Layer 5 of a small transformer language model trained on English Wikipedia (11 layers, counted from 0, width 64).
A neuron's activation on a vector x is GELU(weights . x), where the dot is the dot product.

Input weights of the MLP neurons that the questions are about. A number n stands for (n - 128) times 0.0097.
n4: 141, 126, 108, 97, 121, 216, 188, 106, 131, 179, 94, 132, 154, 89, 131, 159, 177, 143, 131, 13, 118, 120, 174, 80, 69, 116, 123, 74, 132, 120, 162, 133, 123, 119, 142, 187, 149, 111, 98, 134, 122, 101, 171, 127, 122, 178, 104, 75, 124, 138, 57, 127, 159, 51, 69, 129, 136, 151, 135, 182, 181, 143, 128, 135
n16: 156, 129, 111, 97, 119, 143, 115, 129, 83, 173, 106, 165, 138, 111, 148, 102, 135, 108, 105, 108, 96, 110, 116, 160, 119, 105, 135, 145, 127, 72, 126, 117, 107, 150, 160, 125, 122, 123, 112, 108, 96, 128, 137, 110, 97, 115, 131, 74, 125, 137, 146, 155, 192, 157, 138, 124, 132, 112, 143, 113, 76, 146, 132, 81
n20: 184, 167, 169, 108, 96, 115, 99, 172, 123, 115, 167, 105, 131, 190, 107, 77, 98, 196, 194, 137, 119, 177, 179, 119, 137, 153, 145, 80, 133, 222, 161, 116, 181, 135, 69, 140, 124, 128, 191, 176, 149, 159, 119, 19, 79, 133, 103, 87, 165, 172, 62, 138, 178, 119, 128, 186, 172, 98, 105, 102, 121, 152, 201, 129
n21: 105, 103, 176, 154, 110, 141, 111, 111, 154, 157, 104, 145, 131, 122, 104, 161, 87, 119, 106, 152, 86, 126, 123, 93, 142, 186, 124, 178, 124, 172, 133, 156, 128, 136, 154, 157, 94, 148, 147, 98, 133, 125, 154, 195, 102, 121, 127, 155, 157, 127, 114, 142, 138, 74, 113, 128, 92, 159, 166, 134, 97, 60, 106, 107
n52: 136, 110, 126, 131, 138, 138, 117, 80, 117, 133, 127, 119, 118, 82, 166, 128, 106, 173, 110, 110, 161, 88, 113, 120, 135, 134, 135, 170, 110, 111, 110, 83, 108, 128, 152, 158, 147, 145, 127, 137, 110, 114, 146, 96, 126, 153, 112, 110, 137, 131, 108, 131, 133, 137, 140, 168, 147, 108, 142, 102, 178, 117, 148, 110
n55: 195, 135, 185, 129, 64, 7, 52, 151, 188, 53, 163, 178, 112, 135, 142, 99, 99, 106, 135, 104, 154, 196, 105, 62, 69, 158, 168, 109, 141, 55, 165, 83, 144, 94, 183, 142, 131, 112, 158, 150, 90, 201, 159, 82, 186, 163, 165, 157, 135, 125, 190, 145, 113, 111, 136, 111, 123, 214, 112, 162, 95, 95, 189, 114
n58: 123, 115, 117, 139, 109, 116, 74, 155, 168, 113, 142, 139, 122, 154, 132, 152, 131, 89, 127, 69, 147, 142, 101, 120, 110, 127, 161, 147, 136, 159, 174, 126, 108, 134, 131, 113, 143, 141, 157, 124, 148, 104, 95, 164, 99, 122, 115, 130, 138, 112, 86, 181, 150, 159, 170, 108, 117, 100, 142, 168, 99, 122, 158, 124
n60: 134, 177, 121, 100, 116, 155, 140, 185, 94, 137, 138, 137, 209, 53, 150, 164, 146, 150, 168, 133, 190, 132, 160, 195, 79, 156, 88, 139, 69, 169, 129, 75, 191, 47, 193, 152, 84, 130, 161, 147, 143, 146, 117, 175, 184, 111, 103, 113, 176, 160, 112, 178, 182, 124, 119, 69, 162, 190, 105, 107, 148, 119, 171, 130
n61: 131, 149, 148, 144, 137, 154, 108, 130, 102, 137, 91, 134, 177, 100, 180, 83, 115, 126, 127, 148, 141, 119, 140, 141, 123, 70, 169, 141, 92, 153, 123, 87, 88, 124, 173, 112, 108, 122, 121, 146, 120, 120, 83, 148, 159, 115, 112, 164, 112, 139, 126, 137, 122, 112, 148, 144, 125, 114, 108, 101, 119, 128, 112, 124
n69: 149, 62, 222, 123, 154, 112, 195, 121, 189, 172, 110, 140, 114, 175, 112, 170, 83, 172, 113, 64, 164, 114, 126, 117, 93, 166, 69, 154, 73, 110, 190, 71, 100, 118, 117, 181, 172, 156, 95, 195, 57, 155, 170, 84, 133, 62, 120, 154, 90, 174, 147, 177, 138, 98, 75, 94, 136, 136, 124, 168, 119, 100, 123, 124
n74: 105, 155, 164, 139, 111, 112, 94, 127, 95, 139, 125, 108, 74, 49, 130, 121, 120, 172, 104, 163, 92, 105, 162, 111, 141, 108, 150, 160, 126, 183, 152, 165, 102, 126, 133, 127, 140, 158, 134, 130, 144, 133, 156, 133, 149, 101, 108, 55, 107, 176, 74, 109, 144, 146, 117, 138, 74, 152, 144, 133, 53, 83, 90, 85
n87: 131, 111, 110, 130, 138, 105, 92, 148, 134, 134, 119, 132, 124, 143, 110, 128, 143, 109, 87, 120, 140, 117, 144, 136, 120, 111, 144, 121, 139, 130, 170, 126, 147, 125, 126, 121, 114, 138, 83, 130, 115, 103, 132, 148, 157, 110, 164, 133, 122, 138, 97, 144, 137, 104, 116, 107, 114, 147, 132, 136, 147, 84, 111, 138
n93: 164, 129, 225, 59, 111, 90, 113, 109, 131, 144, 134, 84, 158, 163, 128, 164, 128, 128, 132, 75, 171, 165, 107, 129, 129, 72, 94, 110, 199, 115, 164, 155, 117, 112, 126, 132, 119, 137, 83, 158, 97, 93, 176, 82, 149, 105, 80, 154, 123, 172, 161, 126, 114, 151, 134, 98, 63, 133, 84, 190, 193, 127, 166, 129
n98: 157, 118, 169, 112, 109, 107, 104, 133, 99, 131, 127, 130, 156, 93, 127, 121, 139, 88, 123, 117, 165, 146, 221, 135, 149, 132, 101, 117, 90, 136, 110, 107, 136, 137, 161, 131, 132, 85, 161, 194, 59, 132, 207, 141, 132, 109, 103, 101, 135, 145, 147, 74, 107, 169, 140, 78, 18, 121, 95, 155, 173, 103, 165, 121
n102: 109, 132, 134, 131, 122, 116, 121, 133, 95, 116, 124, 101, 142, 139, 131, 136, 157, 99, 114, 123, 193, 102, 121, 107, 109, 107, 128, 173, 133, 136, 137, 111, 134, 128, 144, 112, 115, 119, 110, 127, 78, 120, 122, 131, 149, 125, 82, 136, 140, 153, 108, 130, 150, 119, 91, 119, 94, 173, 120, 101, 108, 80, 159, 136
n110: 157, 198, 137, 132, 138, 114, 126, 174, 119, 171, 134, 134, 125, 147, 143, 114, 167, 154, 166, 90, 118, 102, 123, 79, 114, 156, 114, 105, 133, 134, 99, 118, 156, 47, 137, 127, 112, 176, 137, 149, 119, 137, 126, 93, 118, 94, 42, 85, 116, 137, 133, 43, 115, 81, 109, 140, 68, 69, 135, 168, 118, 91, 128, 119
n118: 143, 142, 107, 51, 109, 177, 153, 139, 138, 160, 127, 101, 160, 123, 145, 107, 154, 107, 164, 110, 178, 147, 158, 115, 178, 147, 142, 119, 116, 107, 117, 102, 93, 126, 147, 112, 166, 93, 104, 118, 96, 218, 148, 150, 150, 208, 118, 113, 164, 156, 134, 146, 69, 122, 95, 148, 166, 108, 126, 133, 172, 116, 59, 98
n120: 123, 140, 90, 114, 117, 100, 139, 116, 146, 129, 179, 111, 100, 134, 165, 114, 103, 110, 145, 148, 110, 147, 130, 164, 116, 99, 129, 139, 112, 111, 136, 155, 129, 140, 88, 133, 121, 105, 180, 127, 134, 143, 130, 135, 99, 121, 125, 106, 107, 110, 85, 83, 124, 142, 150, 84, 114, 139, 126, 149, 163, 106, 98, 111
n124: 153, 109, 134, 134, 153, 113, 115, 116, 149, 126, 117, 139, 119, 128, 181, 126, 99, 152, 108, 98, 145, 191, 162, 152, 150, 117, 115, 59, 83, 125, 132, 107, 133, 107, 180, 148, 133, 148, 110, 139, 123, 169, 104, 101, 116, 201, 113, 121, 113, 120, 112, 111, 120, 92, 113, 134, 133, 138, 136, 150, 97, 126, 144, 123
n135: 171, 80, 116, 119, 71, 128, 108, 120, 153, 99, 131, 137, 132, 169, 146, 116, 180, 28, 158, 105, 122, 127, 115, 150, 121, 85, 161, 130, 90, 108, 113, 110, 166, 126, 162, 142, 102, 171, 184, 129, 140, 173, 139, 110, 132, 153, 144, 137, 126, 174, 65, 143, 144, 127, 165, 133, 89, 152, 188, 77, 94, 89, 127, 119
n138: 168, 118, 95, 121, 127, 104, 135, 120, 102, 118, 156, 74, 161, 153, 135, 106, 120, 148, 159, 151, 182, 104, 145, 114, 148, 154, 119, 104, 127, 127, 158, 105, 158, 150, 140, 118, 122, 135, 157, 108, 142, 168, 97, 116, 140, 187, 118, 131, 173, 125, 113, 126, 135, 119, 112, 150, 102, 141, 146, 172, 115, 124, 133, 102
n153: 176, 167, 186, 126, 50, 125, 165, 143, 122, 132, 154, 147, 101, 156, 119, 131, 90, 140, 168, 164, 123, 101, 151, 133, 133, 147, 163, 205, 81, 137, 136, 103, 100, 111, 139, 139, 112, 50, 151, 113, 136, 138, 152, 141, 147, 195, 106, 131, 116, 151, 83, 101, 132, 98, 90, 136, 113, 151, 121, 92, 102, 121, 115, 121
n170: 161, 147, 136, 92, 88, 124, 150, 92, 121, 149, 89, 123, 135, 140, 105, 143, 67, 89, 119, 153, 136, 112, 156, 159, 104, 198, 151, 159, 133, 145, 144, 80, 153, 68, 139, 134, 74, 178, 62, 141, 181, 117, 115, 146, 175, 130, 147, 157, 146, 86, 126, 156, 151, 101, 144, 150, 120, 172, 98, 139, 164, 131, 148, 124
n192: 143, 126, 114, 162, 94, 116, 159, 154, 62, 121, 70, 167, 97, 81, 158, 147, 82, 161, 129, 113, 142, 134, 125, 111, 139, 132, 165, 144, 54, 127, 90, 145, 130, 121, 158, 115, 147, 138, 127, 177, 155, 143, 144, 119, 142, 98, 139, 128, 150, 98, 103, 148, 164, 100, 139, 159, 129, 208, 125, 169, 135, 105, 184, 157
n195: 162, 197, 158, 151, 174, 69, 73, 155, 132, 123, 113, 112, 149, 158, 145, 155, 154, 98, 155, 119, 166, 148, 112, 110, 112, 155, 102, 171, 104, 111, 166, 95, 144, 130, 87, 96, 97, 213, 143, 115, 83, 113, 146, 126, 127, 111, 130, 162, 179, 149, 139, 148, 155, 111, 147, 163, 135, 201, 92, 131, 68, 127, 132, 123
n202: 104, 120, 154, 117, 144, 135, 114, 89, 162, 100, 152, 153, 114, 131, 148, 119, 114, 140, 121, 143, 146, 116, 106, 125, 151, 159, 118, 138, 132, 137, 119, 128, 111, 128, 117, 174, 143, 136, 145, 124, 145, 157, 166, 108, 132, 144, 126, 73, 150, 123, 117, 116, 127, 131, 120, 150, 157, 147, 95, 137, 139, 114, 179, 121
n213: 106, 99, 92, 117, 148, 110, 116, 107, 176, 118, 88, 117, 106, 132, 141, 160, 112, 112, 68, 131, 151, 130, 140, 81, 170, 103, 98, 134, 107, 146, 159, 139, 108, 77, 109, 127, 110, 124, 125, 161, 150, 125, 74, 146, 152, 131, 103, 159, 147, 167, 126, 97, 106, 135, 119, 155, 117, 159, 79, 130, 119, 148, 97, 145
n224: 127, 132, 144, 131, 121, 104, 47, 119, 121, 187, 127, 164, 114, 137, 123, 108, 123, 156, 132, 127, 157, 180, 152, 185, 113, 117, 141, 81, 140, 91, 111, 134, 140, 109, 154, 176, 76, 104, 115, 122, 117, 156, 108, 116, 101, 127, 164, 133, 155, 181, 104, 112, 144, 156, 141, 138, 107, 115, 111, 98, 99, 156, 127, 138
n236: 159, 124, 162, 114, 60, 125, 62, 170, 142, 130, 84, 153, 136, 152, 143, 77, 113, 99, 152, 69, 81, 111, 139, 120, 147, 110, 118, 157, 64, 156, 155, 87, 188, 127, 112, 130, 114, 136, 172, 80, 169, 87, 143, 125, 125, 87, 98, 137, 72, 128, 163, 163, 177, 45, 199, 99, 105, 177, 114, 87, 132, 105, 118, 143
n237: 116, 111, 179, 161, 164, 113, 57, 127, 100, 123, 106, 118, 142, 96, 130, 118, 121, 87, 125, 110, 129, 178, 160, 112, 127, 119, 127, 143, 119, 103, 175, 100, 154, 129, 148, 195, 146, 148, 138, 142, 164, 127, 61, 159, 168, 112, 135, 125, 138, 162, 92, 141, 145, 167, 174, 122, 118, 104, 132, 125, 113, 131, 136, 127
n238: 120, 104, 155, 113, 107, 100, 139, 138, 109, 131, 114, 128, 120, 152, 149, 114, 137, 130, 85, 117, 122, 140, 166, 139, 121, 173, 135, 136, 120, 88, 99, 115, 106, 121, 86, 147, 124, 117, 151, 135, 169, 133, 148, 119, 142, 114, 160, 132, 93, 150, 88, 149, 98, 135, 106, 140, 134, 93, 141, 177, 123, 120, 143, 135
n239: 158, 124, 133, 86, 82, 134, 165, 133, 176, 126, 131, 148, 112, 120, 148, 126, 165, 160, 122, 98, 149, 97, 132, 143, 135, 134, 124, 100, 101, 141, 90, 125, 108, 140, 151, 113, 105, 94, 158, 91, 146, 102, 137, 106, 134, 134, 105, 135, 109, 103, 144, 123, 90, 121, 107, 177, 89, 101, 124, 125, 129, 133, 144, 71

Each question shows a token from some text and the vector x that enters the MLP there. A number n stands for (n - 128) times 0.034.

" beh": 115, 148, 83, 117, 177, 113, 148, 131, 122, 109, 128, 124, 97, 163, 106, 110, 166, 184, 105, 149, 122, 99, 125, 163, 129, 150, 71, 167, 118, 139, 123, 177, 147, 150, 121, 119, 107, 134, 111, 123, 139, 77, 151, 174, 124, 145, 140, 167, 132, 53, 162, 141, 116, 174, 105, 140, 162, 114, 119, 130, 140, 141, 78, 166
Which neuron lights up most? n213

"inct": 77, 123, 132, 164, 102, 151, 125, 130, 152, 119, 101, 130, 156, 224, 68, 96, 147, 195, 97, 119, 85, 119, 153, 121, 133, 121, 102, 98, 131, 130, 113, 141, 168, 182, 119, 126, 122, 145, 128, 122, 130, 117, 100, 161, 106, 164, 111, 132, 129, 109, 135, 85, 127, 142, 127, 147, 129, 139, 106, 112, 117, 120, 63, 136
The most active neuron and its activation: n21, at about 2.2

" bel": 112, 148, 104, 121, 160, 177, 142, 113, 162, 122, 104, 154, 150, 149, 119, 138, 165, 192, 139, 88, 131, 92, 83, 108, 162, 165, 122, 127, 179, 101, 109, 157, 153, 151, 133, 73, 139, 122, 98, 126, 127, 129, 116, 189, 132, 168, 132, 149, 163, 58, 135, 129, 135, 177, 119, 118, 156, 157, 124, 134, 138, 164, 135, 143
Which two neurons fire most, strongest first? n118, n4

"ence": 111, 143, 125, 133, 134, 118, 116, 131, 108, 93, 140, 134, 160, 250, 81, 103, 176, 138, 96, 126, 92, 132, 120, 165, 147, 128, 81, 110, 117, 120, 139, 127, 165, 170, 126, 137, 144, 146, 127, 150, 152, 112, 117, 142, 104, 166, 130, 137, 119, 71, 145, 107, 123, 136, 119, 106, 150, 112, 97, 139, 119, 132, 95, 162
The three highest activations, in order: n20, n236, n138

"ton": 112, 132, 125, 143, 154, 163, 138, 143, 122, 97, 141, 110, 206, 186, 80, 146, 174, 116, 119, 123, 131, 86, 93, 148, 143, 112, 109, 116, 141, 93, 95, 143, 145, 170, 107, 110, 127, 146, 135, 104, 157, 107, 106, 141, 110, 144, 134, 168, 113, 96, 105, 117, 115, 172, 117, 74, 144, 102, 129, 106, 130, 159, 174, 164
Which neuron lights up most? n58

" and": 129, 152, 147, 184, 84, 150, 95, 97, 127, 92, 172, 114, 135, 205, 96, 99, 145, 175, 146, 137, 110, 111, 160, 158, 93, 125, 112, 122, 111, 117, 80, 173, 140, 139, 151, 93, 141, 121, 152, 153, 149, 132, 125, 156, 147, 162, 132, 134, 108, 48, 142, 111, 119, 139, 103, 119, 122, 123, 113, 99, 101, 181, 142, 138
Which two neurons fire most, strongest first? n153, n20

"ending": 66, 157, 125, 167, 114, 165, 127, 107, 123, 140, 107, 162, 191, 219, 86, 78, 163, 146, 99, 142, 96, 106, 104, 159, 139, 96, 103, 146, 119, 121, 134, 155, 142, 165, 131, 135, 143, 143, 141, 146, 155, 108, 109, 138, 104, 140, 132, 132, 126, 116, 144, 126, 147, 171, 121, 83, 123, 109, 130, 121, 105, 157, 104, 111
The most active neuron and its activation: n16, at about 2.7

"ms": 106, 149, 143, 88, 115, 141, 115, 106, 120, 75, 147, 154, 164, 219, 88, 104, 178, 154, 138, 136, 98, 95, 103, 127, 133, 121, 105, 118, 110, 131, 131, 138, 177, 143, 117, 120, 128, 150, 156, 148, 130, 83, 103, 129, 91, 153, 141, 168, 96, 85, 156, 130, 141, 174, 115, 114, 144, 117, 108, 100, 119, 123, 91, 146
The most active neuron and its activation: n236, at about 3.1

"eg": 144, 106, 135, 176, 113, 106, 142, 128, 152, 125, 166, 136, 180, 103, 86, 159, 120, 217, 113, 131, 123, 89, 129, 156, 156, 154, 97, 136, 105, 112, 82, 106, 147, 181, 116, 138, 156, 138, 126, 133, 147, 119, 146, 136, 119, 132, 160, 153, 107, 92, 113, 114, 119, 137, 123, 93, 162, 103, 131, 116, 166, 170, 96, 201
Which neuron lights up most? n69

" German": 71, 133, 153, 158, 96, 125, 153, 123, 124, 73, 146, 88, 141, 197, 77, 121, 148, 168, 110, 135, 140, 110, 125, 172, 133, 132, 135, 127, 125, 92, 75, 142, 150, 163, 137, 119, 116, 161, 135, 135, 151, 112, 115, 181, 137, 153, 120, 147, 103, 92, 124, 99, 135, 190, 94, 111, 129, 141, 93, 100, 112, 148, 98, 164
Which two neurons fire most, strongest first? n153, n102

" published": 112, 131, 153, 155, 129, 123, 120, 102, 115, 89, 145, 105, 158, 204, 60, 82, 175, 185, 99, 120, 105, 96, 132, 136, 111, 125, 122, 117, 111, 115, 125, 161, 125, 110, 164, 141, 164, 132, 116, 139, 137, 93, 116, 136, 126, 166, 139, 153, 80, 95, 145, 79, 139, 177, 123, 110, 138, 129, 114, 121, 109, 122, 84, 130
The three highest activations, in order: n87, n153, n110

" read": 123, 121, 155, 139, 134, 118, 126, 110, 154, 59, 109, 126, 138, 212, 60, 103, 150, 184, 133, 114, 123, 89, 103, 152, 114, 136, 122, 114, 130, 96, 127, 151, 142, 162, 130, 117, 158, 145, 85, 150, 147, 99, 108, 161, 114, 153, 106, 144, 93, 86, 135, 82, 144, 155, 93, 129, 133, 143, 115, 123, 118, 108, 84, 145
Which two neurons fire most, strongest first? n69, n87

" St": 125, 123, 93, 184, 129, 104, 108, 119, 124, 99, 155, 108, 156, 170, 88, 123, 155, 181, 119, 132, 144, 91, 126, 126, 140, 111, 91, 123, 134, 107, 83, 150, 174, 164, 147, 117, 142, 170, 124, 176, 88, 85, 135, 181, 118, 147, 155, 155, 123, 121, 132, 115, 93, 165, 102, 106, 133, 120, 146, 73, 121, 103, 143, 164
Which neuron lights up most? n102

" ed": 86, 144, 150, 186, 100, 149, 130, 81, 129, 90, 126, 117, 125, 170, 66, 117, 165, 192, 149, 105, 106, 87, 106, 121, 165, 142, 105, 147, 108, 103, 99, 128, 169, 137, 143, 132, 145, 144, 119, 164, 102, 96, 140, 166, 114, 157, 136, 174, 119, 92, 150, 103, 161, 157, 130, 98, 141, 141, 119, 106, 106, 106, 107, 146
The most active neuron and its activation: n21, at about 2.2

"all": 100, 156, 128, 138, 127, 114, 127, 124, 153, 119, 107, 150, 185, 211, 79, 94, 148, 158, 87, 144, 111, 121, 135, 145, 150, 141, 84, 116, 115, 137, 157, 140, 158, 158, 149, 126, 124, 163, 124, 156, 160, 130, 121, 150, 84, 120, 121, 174, 124, 87, 145, 101, 132, 162, 150, 109, 137, 129, 115, 104, 143, 129, 69, 181
Which neuron lights up most? n236

"ner": 124, 145, 128, 141, 151, 145, 160, 148, 95, 114, 138, 110, 195, 191, 67, 116, 171, 150, 98, 133, 129, 117, 117, 159, 159, 108, 96, 119, 142, 90, 135, 175, 146, 181, 124, 107, 146, 156, 101, 122, 141, 130, 113, 135, 123, 152, 134, 157, 120, 89, 120, 96, 110, 166, 105, 123, 104, 138, 116, 68, 124, 127, 147, 175
Which neuron lights up most? n102

":": 124, 126, 159, 152, 107, 126, 75, 117, 122, 62, 109, 135, 157, 192, 100, 86, 190, 165, 101, 131, 128, 114, 103, 154, 110, 130, 102, 157, 97, 92, 109, 164, 115, 146, 146, 121, 177, 143, 104, 164, 120, 103, 130, 156, 160, 156, 121, 169, 96, 93, 134, 125, 131, 190, 147, 112, 122, 144, 92, 114, 132, 129, 134, 133
Which neuron lights up most? n55

" was": 145, 131, 156, 153, 109, 125, 101, 127, 128, 108, 152, 138, 164, 185, 120, 95, 172, 169, 110, 142, 115, 70, 135, 167, 126, 115, 121, 128, 120, 114, 133, 179, 108, 117, 146, 136, 172, 159, 89, 167, 118, 83, 131, 140, 139, 125, 135, 171, 70, 96, 119, 111, 140, 209, 119, 104, 136, 158, 116, 127, 122, 131, 110, 176
The three highest activations, in order: n93, n87, n69

"7": 57, 122, 124, 134, 109, 157, 118, 96, 120, 110, 142, 100, 128, 160, 116, 116, 152, 200, 136, 158, 108, 119, 151, 122, 119, 106, 65, 102, 144, 120, 90, 167, 162, 172, 142, 99, 131, 158, 153, 130, 138, 118, 130, 153, 124, 127, 112, 119, 97, 85, 179, 103, 118, 178, 122, 121, 162, 119, 110, 83, 83, 150, 69, 117
Which neuron lights up most? n74

"ed": 144, 134, 115, 134, 127, 150, 162, 116, 84, 126, 133, 159, 203, 176, 73, 107, 204, 144, 137, 127, 94, 107, 130, 139, 141, 140, 137, 145, 132, 85, 113, 200, 148, 166, 138, 104, 158, 132, 119, 161, 136, 120, 134, 146, 117, 152, 100, 112, 119, 124, 123, 114, 154, 173, 148, 94, 122, 113, 150, 142, 114, 126, 111, 134
Which neuron lights up most? n16

" children": 97, 136, 138, 156, 124, 133, 116, 99, 88, 88, 142, 128, 158, 194, 81, 85, 145, 171, 124, 142, 146, 106, 130, 167, 105, 142, 111, 108, 119, 97, 162, 122, 165, 156, 118, 125, 102, 158, 110, 163, 137, 100, 110, 144, 114, 130, 121, 142, 83, 68, 146, 75, 153, 157, 109, 110, 147, 116, 88, 101, 143, 145, 106, 167
Which neuron lights up most? n170

"i": 84, 145, 156, 172, 143, 118, 109, 105, 107, 126, 139, 131, 197, 190, 86, 116, 165, 154, 118, 155, 107, 124, 107, 141, 159, 131, 83, 96, 113, 93, 131, 178, 163, 132, 151, 114, 116, 148, 118, 128, 153, 113, 88, 142, 118, 118, 147, 163, 136, 66, 106, 112, 107, 148, 128, 112, 136, 121, 109, 99, 123, 142, 134, 195
The three highest activations, in order: n224, n237, n195

" offic": 124, 136, 154, 153, 108, 101, 110, 132, 141, 94, 130, 85, 125, 202, 106, 123, 152, 148, 146, 127, 128, 83, 140, 155, 88, 146, 110, 111, 123, 95, 118, 158, 130, 166, 122, 140, 185, 148, 97, 140, 128, 86, 166, 146, 127, 159, 138, 145, 126, 102, 130, 77, 125, 186, 94, 122, 132, 116, 142, 99, 136, 183, 72, 184
Which neuron lights up most? n93

" Sc": 117, 115, 93, 165, 130, 135, 75, 133, 153, 95, 159, 113, 121, 182, 106, 135, 155, 194, 137, 122, 140, 67, 152, 133, 156, 133, 104, 127, 101, 97, 101, 193, 165, 159, 153, 133, 124, 136, 127, 142, 144, 73, 124, 167, 106, 139, 183, 138, 112, 95, 99, 130, 98, 160, 89, 119, 152, 115, 146, 108, 137, 146, 117, 132
Which neuron lights up most? n87

" K": 85, 148, 100, 141, 145, 157, 88, 99, 113, 73, 118, 146, 176, 146, 120, 113, 158, 179, 135, 158, 127, 115, 95, 154, 158, 127, 110, 127, 129, 72, 116, 170, 160, 109, 155, 71, 116, 173, 136, 166, 133, 92, 92, 141, 115, 129, 151, 150, 135, 116, 100, 109, 112, 166, 127, 121, 150, 141, 170, 99, 153, 136, 141, 177
Which two neurons fire most, strongest first? n60, n224

" on": 100, 127, 154, 154, 113, 140, 102, 110, 136, 96, 98, 140, 159, 222, 76, 99, 162, 184, 127, 113, 109, 97, 150, 169, 110, 117, 99, 122, 123, 100, 107, 156, 120, 127, 144, 108, 160, 143, 167, 175, 148, 119, 93, 155, 149, 127, 121, 170, 108, 97, 126, 121, 133, 186, 140, 126, 138, 134, 132, 108, 92, 120, 109, 145
Which neuron lights up most? n135

" National": 99, 121, 125, 141, 127, 158, 138, 113, 122, 91, 139, 104, 131, 193, 82, 104, 145, 163, 95, 139, 121, 130, 139, 171, 143, 148, 128, 124, 102, 114, 81, 122, 162, 160, 96, 140, 128, 171, 118, 146, 128, 106, 131, 189, 136, 165, 167, 144, 126, 64, 120, 91, 130, 157, 100, 74, 117, 122, 95, 96, 105, 141, 143, 148
Which neuron lights up most? n170

"ior": 94, 141, 146, 153, 150, 97, 131, 135, 152, 120, 147, 157, 181, 201, 115, 118, 167, 164, 134, 91, 98, 127, 111, 109, 128, 135, 58, 78, 110, 114, 158, 141, 165, 130, 127, 129, 153, 143, 144, 144, 167, 106, 139, 144, 105, 165, 120, 136, 150, 85, 151, 125, 119, 160, 138, 97, 138, 131, 128, 145, 102, 176, 69, 162
Which neuron lights up most? n195

"me": 124, 130, 118, 115, 104, 151, 157, 119, 134, 91, 142, 142, 197, 175, 91, 115, 159, 166, 111, 126, 108, 115, 115, 139, 158, 169, 113, 98, 119, 127, 63, 139, 142, 178, 118, 91, 87, 129, 113, 122, 118, 113, 145, 138, 152, 158, 160, 144, 89, 37, 119, 141, 102, 135, 133, 100, 140, 87, 116, 116, 136, 122, 125, 150
Which neuron lights up most? n239

" trans": 85, 133, 113, 128, 83, 157, 89, 63, 143, 70, 122, 164, 122, 170, 113, 124, 142, 201, 134, 106, 102, 112, 106, 154, 136, 150, 106, 93, 126, 128, 115, 145, 144, 143, 136, 167, 166, 127, 130, 151, 132, 120, 154, 162, 120, 157, 162, 171, 111, 35, 122, 100, 133, 137, 106, 109, 147, 156, 130, 119, 145, 124, 126, 154
The most active neuron and its activation: n202, at about 2.8

" era": 88, 150, 121, 122, 102, 143, 128, 95, 139, 89, 163, 124, 156, 207, 81, 139, 171, 142, 110, 130, 126, 91, 139, 137, 127, 125, 106, 118, 96, 121, 119, 134, 158, 122, 109, 115, 136, 160, 141, 145, 136, 89, 115, 150, 118, 147, 157, 166, 97, 67, 147, 94, 108, 161, 108, 133, 152, 108, 67, 95, 141, 125, 88, 154
Which neuron lights up most? n213

"ment": 132, 143, 138, 113, 146, 127, 136, 129, 124, 103, 131, 135, 189, 219, 73, 110, 180, 147, 105, 124, 85, 116, 142, 136, 156, 114, 118, 92, 126, 96, 138, 158, 165, 149, 116, 113, 137, 137, 133, 142, 126, 91, 107, 151, 102, 140, 168, 158, 133, 91, 127, 92, 115, 136, 114, 102, 149, 107, 104, 123, 122, 128, 118, 190
The most active neuron and its activation: n87, at about 1.5

"0": 89, 118, 145, 116, 120, 130, 81, 94, 117, 63, 157, 118, 158, 146, 101, 109, 171, 166, 166, 133, 94, 105, 120, 136, 117, 127, 69, 101, 149, 111, 98, 145, 165, 140, 109, 92, 130, 158, 134, 150, 149, 90, 98, 155, 136, 135, 117, 142, 110, 66, 168, 126, 111, 184, 118, 131, 152, 131, 120, 111, 93, 151, 94, 79
The three highest activations, in order: n239, n138, n195

" Song": 98, 109, 107, 168, 142, 136, 126, 111, 133, 101, 111, 148, 179, 184, 89, 139, 172, 134, 104, 126, 88, 98, 83, 172, 140, 151, 102, 120, 137, 105, 103, 125, 147, 155, 143, 91, 123, 123, 112, 123, 155, 85, 87, 178, 108, 163, 164, 107, 113, 66, 89, 110, 139, 120, 86, 111, 133, 116, 100, 113, 113, 121, 125, 130
Which neuron lights up most? n87

"es": 95, 146, 140, 115, 139, 160, 101, 100, 111, 120, 119, 167, 186, 223, 87, 94, 161, 148, 115, 151, 109, 110, 114, 168, 127, 124, 86, 114, 107, 141, 147, 175, 169, 182, 135, 148, 139, 153, 125, 125, 141, 108, 126, 127, 106, 151, 152, 118, 114, 114, 130, 121, 146, 152, 146, 119, 155, 96, 123, 101, 113, 136, 102, 188
The three highest activations, in order: n20, n224, n236

" treat": 87, 126, 141, 155, 125, 106, 150, 104, 141, 152, 102, 111, 136, 222, 91, 96, 143, 199, 118, 90, 114, 82, 117, 127, 133, 139, 129, 155, 115, 84, 147, 117, 119, 159, 133, 118, 162, 133, 109, 153, 148, 105, 162, 179, 111, 138, 123, 170, 118, 76, 135, 95, 127, 166, 122, 109, 112, 130, 104, 134, 129, 138, 86, 170
The most active neuron and its activation: n69, at about 4.8

"190": 114, 112, 142, 161, 147, 144, 161, 108, 107, 89, 160, 120, 172, 130, 84, 86, 132, 152, 141, 135, 76, 110, 132, 134, 150, 168, 106, 133, 111, 78, 62, 135, 144, 161, 132, 153, 180, 153, 89, 132, 154, 142, 122, 133, 135, 133, 124, 141, 96, 61, 153, 107, 130, 169, 154, 88, 163, 129, 134, 109, 91, 143, 124, 96
The three highest activations, in order: n16, n202, n237

"P": 101, 130, 146, 114, 139, 169, 115, 114, 118, 120, 157, 121, 174, 146, 106, 118, 106, 175, 111, 157, 106, 82, 121, 129, 167, 136, 123, 178, 132, 80, 72, 132, 168, 165, 122, 76, 109, 151, 117, 159, 107, 91, 110, 154, 123, 162, 199, 139, 109, 91, 115, 102, 131, 156, 126, 78, 140, 116, 144, 107, 116, 133, 140, 135
Which neuron lights up most? n16

" in": 108, 133, 135, 122, 96, 159, 114, 90, 124, 58, 122, 148, 164, 181, 96, 101, 171, 185, 137, 95, 110, 104, 166, 155, 119, 126, 72, 117, 96, 103, 85, 174, 105, 98, 148, 116, 173, 146, 148, 174, 145, 129, 116, 153, 162, 125, 141, 152, 107, 80, 131, 96, 145, 161, 127, 112, 127, 140, 137, 110, 120, 123, 107, 149
The most active neuron and its activation: n98, at about 1.2

"1": 93, 103, 147, 132, 106, 171, 119, 110, 117, 87, 154, 107, 150, 170, 107, 114, 173, 183, 146, 147, 102, 132, 121, 125, 130, 124, 61, 106, 133, 115, 69, 146, 168, 163, 123, 108, 153, 149, 149, 147, 136, 83, 135, 156, 125, 121, 109, 133, 88, 83, 160, 130, 117, 191, 137, 93, 145, 107, 107, 109, 94, 146, 87, 100
Which neuron lights up most? n239